Layer 4 of a small transformer language model trained on English Wikipedia (9 layers, counted from 0, width 128).
A neuron adds its activation times its output weights to the MLP's output. To switch it off is to set its activation to zero at one token and run the rest of the model.

Output weights of the MLP neurons that the questions are about. A number n stands for (n - 128) times 0.0042.
n5: 127, 143, 172, 161, 134, 131, 125, 119, 144, 129, 128, 125, 110, 99, 112, 142, 141, 132, 116, 105, 120, 119, 121, 108, 135, 132, 136, 131, 101, 109, 115, 105, 69, 139, 109, 123, 135, 127, 139, 168, 128, 113, 65, 127, 121, 144, 123, 145, 133, 133, 164, 120, 161, 92, 78, 143, 119, 152, 110, 134, 117, 111, 140, 116, 150, 145, 147, 158, 133, 125, 151, 116, 129, 116, 102, 112, 156, 136, 98, 98, 122, 126, 120, 163, 134, 116, 132, 141, 142, 121, 127, 140, 171, 117, 92, 125, 133, 131, 100, 90, 133, 127, 137, 111, 109, 152, 137, 143, 150, 125, 116, 126, 130, 143, 135, 156, 138, 107, 158, 125, 116, 162, 122, 135, 166, 130, 169, 145
n10: 117, 111, 91, 75, 89, 117, 120, 101, 118, 123, 139, 129, 123, 128, 133, 138, 129, 120, 90, 103, 113, 140, 134, 103, 158, 157, 134, 116, 129, 104, 172, 162, 75, 144, 119, 124, 125, 116, 153, 129, 143, 149, 128, 112, 108, 110, 125, 135, 117, 122, 126, 118, 117, 157, 165, 100, 130, 89, 107, 116, 130, 135, 129, 93, 119, 77, 137, 145, 105, 95, 113, 115, 144, 165, 123, 116, 133, 118, 148, 113, 128, 119, 116, 89, 112, 123, 135, 151, 91, 123, 139, 138, 128, 119, 160, 97, 129, 136, 127, 151, 142, 129, 111, 126, 148, 104, 142, 159, 159, 120, 115, 136, 113, 105, 143, 137, 101, 162, 103, 116, 125, 150, 106, 110, 125, 93, 158, 156
n61: 104, 116, 175, 106, 148, 120, 136, 150, 131, 108, 144, 133, 128, 129, 122, 110, 149, 154, 155, 148, 133, 127, 131, 114, 140, 117, 143, 172, 115, 132, 150, 131, 164, 192, 124, 102, 147, 108, 114, 150, 139, 146, 86, 125, 126, 129, 106, 106, 78, 126, 108, 150, 114, 148, 108, 114, 147, 124, 111, 122, 145, 117, 138, 129, 143, 143, 152, 127, 160, 123, 113, 108, 115, 124, 116, 121, 159, 134, 147, 107, 146, 122, 119, 137, 137, 148, 101, 138, 111, 144, 121, 105, 116, 143, 185, 117, 131, 145, 93, 141, 121, 103, 136, 105, 117, 150, 99, 161, 155, 126, 142, 138, 158, 101, 143, 144, 138, 116, 123, 151, 119, 115, 151, 150, 119, 136, 111, 148
n80: 127, 136, 142, 137, 108, 122, 119, 101, 123, 137, 127, 132, 141, 106, 152, 126, 116, 126, 148, 149, 121, 136, 125, 135, 144, 112, 131, 104, 120, 122, 90, 134, 122, 106, 109, 133, 161, 123, 116, 132, 100, 130, 50, 136, 101, 133, 133, 121, 124, 65, 118, 111, 177, 144, 114, 120, 142, 139, 129, 151, 130, 143, 148, 131, 141, 119, 144, 147, 91, 103, 111, 119, 112, 129, 120, 150, 105, 159, 106, 126, 133, 112, 131, 161, 163, 122, 101, 155, 141, 115, 118, 119, 117, 113, 125, 76, 131, 126, 122, 122, 127, 145, 124, 104, 104, 171, 145, 146, 90, 131, 121, 149, 136, 143, 140, 140, 124, 118, 98, 121, 142, 129, 117, 103, 126, 138, 106, 148
n125: 124, 106, 112, 132, 118, 140, 130, 130, 119, 146, 133, 122, 82, 108, 89, 108, 176, 129, 160, 106, 83, 113, 132, 108, 121, 130, 104, 171, 111, 150, 153, 124, 115, 141, 148, 125, 125, 151, 140, 100, 130, 120, 97, 171, 141, 160, 123, 139, 82, 115, 154, 96, 96, 152, 132, 110, 109, 109, 115, 105, 125, 138, 153, 91, 165, 150, 94, 143, 141, 140, 132, 113, 123, 124, 129, 114, 122, 134, 123, 119, 146, 109, 149, 103, 127, 150, 121, 119, 124, 164, 114, 138, 145, 125, 155, 116, 120, 85, 131, 111, 77, 153, 91, 146, 118, 110, 118, 155, 137, 92, 132, 132, 140, 131, 114, 136, 116, 135, 124, 122, 116, 147, 136, 98, 125, 135, 130, 123
n133: 151, 130, 98, 105, 180, 122, 141, 131, 107, 131, 123, 133, 145, 124, 128, 146, 132, 117, 121, 131, 121, 151, 142, 146, 113, 133, 127, 135, 114, 117, 148, 146, 127, 148, 130, 161, 148, 145, 122, 118, 97, 157, 250, 127, 124, 149, 133, 126, 127, 129, 113, 117, 135, 174, 145, 119, 121, 81, 119, 130, 133, 145, 116, 135, 121, 103, 133, 106, 138, 150, 128, 127, 143, 143, 112, 167, 123, 135, 149, 138, 98, 108, 151, 117, 101, 116, 144, 141, 110, 122, 115, 138, 125, 113, 148, 128, 116, 132, 143, 145, 126, 128, 139, 122, 126, 109, 130, 142, 137, 128, 120, 117, 145, 115, 135, 89, 136, 134, 117, 135, 131, 112, 133, 133, 119, 141, 137, 119
n146: 83, 124, 150, 106, 108, 105, 116, 122, 140, 153, 99, 118, 173, 109, 148, 160, 152, 91, 83, 111, 153, 111, 117, 135, 116, 126, 139, 122, 136, 144, 124, 132, 107, 133, 116, 148, 138, 139, 128, 117, 128, 147, 206, 99, 104, 157, 158, 143, 146, 153, 111, 145, 137, 135, 123, 130, 117, 139, 132, 81, 130, 104, 136, 142, 150, 102, 113, 134, 126, 128, 142, 125, 145, 147, 131, 148, 156, 127, 101, 157, 121, 118, 115, 108, 113, 154, 124, 111, 138, 142, 114, 177, 137, 163, 123, 106, 126, 96, 103, 140, 156, 113, 89, 91, 95, 120, 117, 117, 151, 138, 157, 118, 98, 126, 140, 122, 123, 126, 149, 138, 153, 134, 81, 117, 117, 101, 113, 124
n181: 161, 177, 111, 117, 129, 97, 134, 102, 111, 109, 143, 150, 123, 151, 139, 136, 112, 143, 131, 130, 108, 127, 104, 168, 138, 110, 180, 119, 129, 95, 122, 127, 153, 147, 120, 144, 125, 139, 145, 119, 132, 140, 111, 113, 143, 146, 114, 124, 82, 143, 136, 118, 94, 110, 126, 129, 139, 110, 128, 137, 133, 130, 123, 127, 142, 124, 136, 107, 126, 111, 78, 101, 145, 132, 130, 141, 158, 144, 110, 124, 126, 151, 112, 119, 124, 162, 138, 134, 110, 155, 146, 165, 142, 136, 129, 100, 115, 152, 150, 122, 158, 139, 145, 154, 101, 143, 109, 102, 146, 119, 136, 119, 157, 136, 100, 135, 135, 96, 122, 146, 130, 127, 170, 89, 116, 130, 127, 146

Each question names a token from some text and the token that comes next. It shows the activations a of the neurons there, in the order above. A number n stands for (n - 128) times 0.088.

Then comes g, the gradient of the next token's log-probability with respect to the MLP's output, scaled to length 1. A neuron's effect is roughly proportional to its activation times (output weights . g). A number n stands for (n - 128) times 0.003.

"a", then "ith"
a: 128, 129, 126, 126, 129, 105, 124, 123
g: 86, 75, 122, 103, 132, 115, 47, 116, 147, 116, 91, 110, 161, 77, 168, 142, 119, 82, 141, 204, 83, 119, 115, 162, 90, 76, 98, 95, 123, 120, 115, 135, 122, 169, 75, 130, 169, 201, 78, 85, 118, 109, 121, 94, 143, 148, 111, 111, 112, 124, 115, 146, 200, 119, 92, 158, 109, 124, 91, 79, 139, 162, 95, 120, 141, 129, 145, 128, 155, 111, 140, 96, 101, 143, 91, 89, 81, 117, 121, 89, 150, 148, 131, 188, 143, 146, 124, 148, 138, 112, 183, 112, 144, 98, 148, 158, 142, 130, 143, 129, 88, 157, 173, 120, 143, 132, 128, 126, 126, 149, 67, 100, 152, 129, 156, 137, 96, 104, 144, 139, 83, 91, 124, 147, 104, 130, 126, 120
Which neuron, switched off, raises the next token's probability most? n133

" School", then " of"
a: 129, 127, 86, 134, 94, 128, 125, 118
g: 109, 129, 142, 145, 98, 167, 126, 141, 122, 184, 157, 147, 49, 169, 119, 158, 119, 184, 115, 137, 94, 145, 118, 190, 154, 126, 104, 136, 97, 98, 93, 139, 91, 151, 138, 102, 205, 106, 126, 141, 149, 164, 91, 140, 133, 150, 138, 114, 122, 88, 106, 98, 137, 156, 106, 138, 114, 138, 146, 151, 87, 155, 124, 136, 112, 80, 147, 151, 116, 140, 104, 69, 187, 115, 57, 148, 128, 165, 84, 83, 156, 97, 119, 152, 106, 64, 135, 122, 131, 138, 116, 150, 158, 151, 116, 125, 147, 131, 84, 155, 97, 134, 82, 107, 199, 127, 111, 151, 84, 146, 120, 132, 132, 175, 71, 109, 118, 114, 163, 102, 152, 80, 124, 144, 159, 119, 117, 97
Switching off which neuron hurts the next token most? n80

" Wilson", then " A"
a: 127, 150, 127, 129, 126, 128, 127, 125
g: 144, 126, 189, 168, 69, 114, 115, 99, 108, 123, 194, 141, 131, 171, 98, 127, 102, 153, 104, 119, 119, 155, 148, 153, 94, 120, 114, 123, 103, 105, 125, 150, 169, 142, 119, 116, 145, 146, 114, 152, 114, 145, 188, 141, 89, 158, 114, 95, 80, 99, 114, 100, 152, 119, 145, 115, 132, 135, 175, 213, 141, 113, 142, 122, 98, 97, 118, 96, 197, 131, 57, 175, 122, 146, 128, 149, 162, 159, 112, 141, 127, 170, 143, 75, 162, 133, 144, 77, 104, 132, 128, 133, 89, 116, 150, 131, 156, 181, 155, 113, 99, 102, 149, 142, 152, 116, 106, 172, 138, 140, 133, 171, 194, 126, 140, 142, 175, 98, 147, 146, 91, 173, 90, 153, 144, 157, 170, 105
Which neuron, switched off, raises the next token's probability most? n10

"u", then "ing"
a: 127, 128, 130, 111, 129, 128, 130, 128
g: 111, 106, 151, 115, 115, 71, 170, 82, 106, 143, 56, 147, 86, 82, 119, 137, 129, 84, 131, 127, 114, 149, 105, 135, 120, 115, 119, 36, 147, 115, 179, 111, 90, 92, 113, 114, 159, 105, 140, 98, 116, 114, 155, 130, 140, 144, 126, 128, 167, 114, 57, 129, 125, 152, 124, 132, 174, 122, 97, 89, 151, 121, 143, 145, 106, 134, 86, 122, 161, 139, 144, 116, 209, 135, 159, 166, 153, 125, 118, 158, 114, 111, 115, 73, 119, 142, 108, 110, 98, 133, 186, 101, 152, 129, 186, 79, 151, 104, 138, 66, 156, 101, 128, 193, 138, 103, 97, 78, 159, 101, 153, 134, 144, 118, 119, 140, 100, 121, 79, 94, 118, 144, 151, 165, 102, 141, 127, 150
Switching off which neuron hurts the next token most? n80

"u", then "ic"
a: 127, 135, 128, 124, 127, 127, 89, 121
g: 131, 143, 82, 144, 148, 139, 156, 184, 148, 86, 90, 145, 177, 114, 100, 113, 118, 161, 132, 148, 123, 98, 102, 125, 129, 88, 144, 165, 157, 110, 113, 117, 79, 120, 70, 147, 90, 148, 154, 138, 137, 96, 114, 84, 71, 141, 123, 131, 106, 124, 118, 133, 124, 157, 130, 224, 157, 115, 134, 137, 132, 179, 121, 101, 197, 115, 120, 103, 166, 138, 151, 88, 171, 104, 104, 118, 163, 204, 138, 137, 57, 99, 114, 157, 161, 93, 166, 98, 128, 114, 149, 63, 99, 89, 72, 119, 124, 90, 105, 97, 161, 115, 83, 154, 149, 121, 160, 145, 82, 148, 146, 125, 113, 150, 122, 110, 157, 99, 138, 121, 135, 147, 133, 153, 142, 123, 142, 116
Switching off which neuron hurts the next token most? n146

" X", then "V"
a: 122, 125, 128, 137, 114, 55, 129, 113
g: 106, 150, 118, 167, 124, 141, 77, 110, 102, 135, 180, 99, 109, 152, 111, 132, 131, 146, 85, 120, 55, 199, 119, 95, 181, 135, 132, 115, 149, 125, 159, 99, 153, 77, 169, 132, 189, 136, 149, 99, 101, 119, 90, 66, 155, 163, 213, 116, 153, 173, 139, 93, 180, 122, 149, 153, 132, 89, 127, 148, 146, 126, 153, 63, 112, 141, 109, 152, 152, 155, 106, 117, 139, 115, 153, 172, 112, 132, 151, 121, 117, 91, 92, 150, 120, 90, 104, 124, 150, 122, 77, 138, 134, 191, 133, 149, 129, 109, 118, 113, 97, 162, 115, 133, 146, 139, 136, 182, 114, 137, 143, 174, 93, 140, 104, 129, 116, 137, 118, 165, 159, 125, 110, 94, 85, 113, 77, 152
Switching off which neuron hurts the next token most? n133

" ext", then "ras"
a: 128, 128, 127, 171, 134, 126, 129, 128
g: 137, 94, 110, 88, 107, 114, 59, 108, 161, 158, 151, 189, 153, 118, 95, 145, 123, 84, 174, 119, 124, 173, 110, 139, 118, 97, 181, 99, 123, 158, 169, 126, 131, 74, 57, 122, 115, 147, 95, 73, 99, 168, 127, 134, 146, 77, 139, 129, 113, 173, 140, 140, 136, 150, 146, 134, 186, 108, 112, 119, 117, 130, 133, 95, 127, 128, 111, 143, 191, 95, 97, 153, 90, 119, 136, 147, 108, 122, 141, 166, 111, 207, 129, 143, 121, 134, 130, 114, 163, 156, 147, 150, 117, 164, 149, 130, 127, 152, 111, 138, 148, 112, 93, 143, 169, 119, 147, 155, 182, 84, 198, 100, 128, 158, 139, 190, 171, 164, 151, 132, 140, 142, 158, 129, 142, 132, 85, 86
Which neuron, switched off, raises the next token's probability most? n80

":", then " "
a: 125, 126, 129, 127, 112, 156, 129, 124
g: 135, 177, 102, 123, 135, 123, 155, 83, 117, 122, 83, 112, 159, 84, 75, 132, 86, 177, 93, 102, 110, 248, 150, 97, 188, 109, 117, 129, 168, 120, 135, 139, 99, 91, 126, 126, 108, 113, 162, 129, 107, 148, 127, 103, 114, 174, 111, 142, 102, 132, 126, 117, 107, 139, 132, 154, 117, 96, 120, 140, 127, 124, 100, 93, 103, 118, 109, 147, 121, 141, 93, 132, 124, 154, 119, 135, 91, 80, 124, 110, 91, 117, 145, 153, 119, 164, 120, 146, 197, 163, 133, 120, 120, 114, 130, 137, 106, 83, 152, 128, 97, 172, 182, 91, 118, 150, 158, 88, 169, 101, 131, 116, 169, 113, 39, 158, 172, 145, 129, 162, 106, 95, 111, 112, 86, 163, 168, 127
Switching off which neuron hurts the next token most? n133

"pe", then "ak"
a: 129, 128, 128, 129, 130, 128, 128, 118
g: 99, 137, 124, 132, 103, 176, 160, 141, 132, 131, 126, 112, 170, 135, 97, 113, 121, 114, 78, 78, 183, 61, 127, 135, 153, 116, 126, 53, 120, 119, 129, 153, 113, 145, 166, 150, 163, 108, 99, 159, 142, 97, 159, 138, 140, 130, 76, 146, 123, 109, 142, 153, 106, 141, 128, 113, 109, 131, 137, 151, 89, 140, 34, 116, 193, 104, 132, 108, 167, 110, 138, 154, 106, 121, 190, 123, 75, 93, 89, 118, 113, 139, 101, 107, 124, 131, 118, 166, 102, 145, 125, 130, 109, 86, 148, 86, 171, 82, 105, 155, 180, 107, 128, 107, 223, 145, 124, 125, 119, 170, 71, 143, 123, 119, 120, 137, 78, 131, 115, 178, 142, 139, 84, 133, 113, 119, 126, 130
Switching off which neuron hurts the next token most? n181

"l", then "ow"
a: 127, 127, 124, 127, 131, 129, 128, 129
g: 108, 115, 122, 85, 151, 166, 140, 130, 118, 95, 140, 145, 146, 106, 129, 105, 134, 154, 133, 120, 108, 67, 116, 146, 119, 140, 57, 107, 138, 145, 101, 115, 150, 105, 20, 131, 154, 163, 185, 132, 128, 165, 110, 146, 125, 131, 55, 134, 118, 140, 107, 154, 120, 121, 112, 121, 127, 149, 141, 121, 134, 117, 202, 169, 135, 161, 160, 157, 209, 120, 118, 98, 135, 166, 118, 150, 166, 116, 80, 153, 102, 155, 103, 116, 168, 130, 148, 162, 71, 171, 182, 99, 151, 152, 169, 143, 136, 164, 137, 143, 130, 158, 154, 131, 149, 123, 122, 107, 105, 100, 107, 146, 154, 109, 79, 183, 92, 91, 99, 112, 109, 69, 134, 133, 111, 123, 160, 132
Which neuron, switched off, raises the next token's probability most? n61

" f", then "air"
a: 125, 128, 126, 127, 137, 42, 105, 130
g: 108, 164, 154, 180, 142, 153, 135, 139, 125, 144, 178, 110, 112, 154, 129, 65, 167, 163, 103, 134, 71, 114, 116, 106, 153, 192, 111, 112, 133, 114, 145, 114, 126, 91, 87, 140, 145, 121, 123, 146, 160, 140, 144, 134, 138, 60, 154, 155, 124, 137, 109, 161, 135, 126, 113, 95, 112, 145, 134, 111, 157, 130, 209, 136, 90, 184, 160, 103, 188, 108, 123, 139, 183, 143, 146, 184, 75, 74, 163, 132, 180, 134, 89, 135, 102, 143, 111, 136, 139, 157, 164, 109, 94, 108, 97, 126, 131, 118, 130, 122, 145, 129, 140, 148, 101, 103, 77, 128, 112, 181, 125, 112, 95, 83, 113, 84, 71, 99, 160, 96, 67, 109, 131, 144, 122, 84, 121, 121
Which two neurons, each switched off alone, lower its probability most, in order? n133, n146

" of", then " the"
a: 129, 128, 134, 128, 129, 128, 131, 128
g: 165, 122, 135, 170, 99, 130, 106, 94, 183, 111, 171, 192, 140, 108, 104, 118, 129, 156, 166, 164, 129, 124, 153, 156, 107, 155, 154, 156, 131, 124, 123, 95, 143, 144, 122, 113, 187, 110, 103, 160, 165, 117, 86, 126, 160, 104, 119, 151, 171, 121, 85, 145, 127, 84, 119, 174, 208, 139, 177, 112, 178, 123, 128, 114, 127, 169, 145, 132, 102, 121, 91, 124, 154, 125, 135, 147, 172, 77, 94, 139, 204, 147, 88, 193, 150, 177, 82, 113, 153, 137, 192, 132, 148, 167, 162, 141, 157, 125, 124, 114, 141, 71, 98, 183, 121, 152, 76, 121, 126, 133, 109, 113, 133, 138, 113, 166, 149, 156, 127, 116, 115, 96, 117, 132, 163, 125, 130, 132
Switching off which neuron hurts the next token most? n61

" ", then "20"
a: 137, 128, 129, 128, 128, 125, 129, 128
g: 176, 131, 130, 165, 79, 174, 132, 84, 140, 155, 167, 61, 101, 165, 140, 132, 126, 135, 90, 114, 145, 166, 133, 140, 174, 73, 104, 159, 90, 159, 153, 93, 160, 124, 60, 130, 87, 126, 150, 149, 124, 105, 157, 163, 131, 126, 74, 185, 70, 115, 147, 86, 145, 133, 92, 117, 129, 129, 104, 186, 126, 170, 123, 89, 125, 144, 105, 107, 109, 96, 138, 97, 188, 119, 129, 145, 181, 150, 68, 153, 127, 120, 110, 152, 148, 142, 165, 132, 127, 85, 126, 109, 153, 96, 126, 105, 121, 146, 85, 135, 158, 166, 58, 112, 156, 146, 124, 123, 152, 121, 157, 97, 134, 126, 118, 115, 204, 130, 118, 123, 103, 128, 149, 166, 139, 109, 135, 151
Switching off which neuron hurts the next token most? n5

"20", then "th"
a: 128, 122, 128, 126, 130, 123, 134, 121
g: 108, 102, 112, 128, 100, 149, 112, 95, 165, 118, 121, 138, 113, 113, 157, 127, 137, 150, 198, 95, 76, 100, 144, 167, 102, 109, 149, 160, 103, 154, 61, 118, 104, 77, 126, 121, 93, 158, 130, 99, 155, 117, 222, 186, 134, 118, 111, 165, 145, 88, 96, 58, 123, 136, 95, 107, 158, 149, 176, 131, 144, 151, 143, 95, 114, 85, 122, 143, 119, 95, 93, 110, 120, 117, 177, 74, 155, 182, 96, 81, 104, 175, 125, 109, 93, 117, 99, 100, 101, 153, 133, 140, 161, 141, 139, 110, 164, 145, 116, 110, 121, 133, 93, 118, 98, 149, 145, 104, 128, 119, 59, 126, 121, 164, 94, 151, 140, 120, 130, 74, 137, 136, 116, 114, 176, 138, 119, 163
Which neuron, switched off, raises the next token's probability most? n181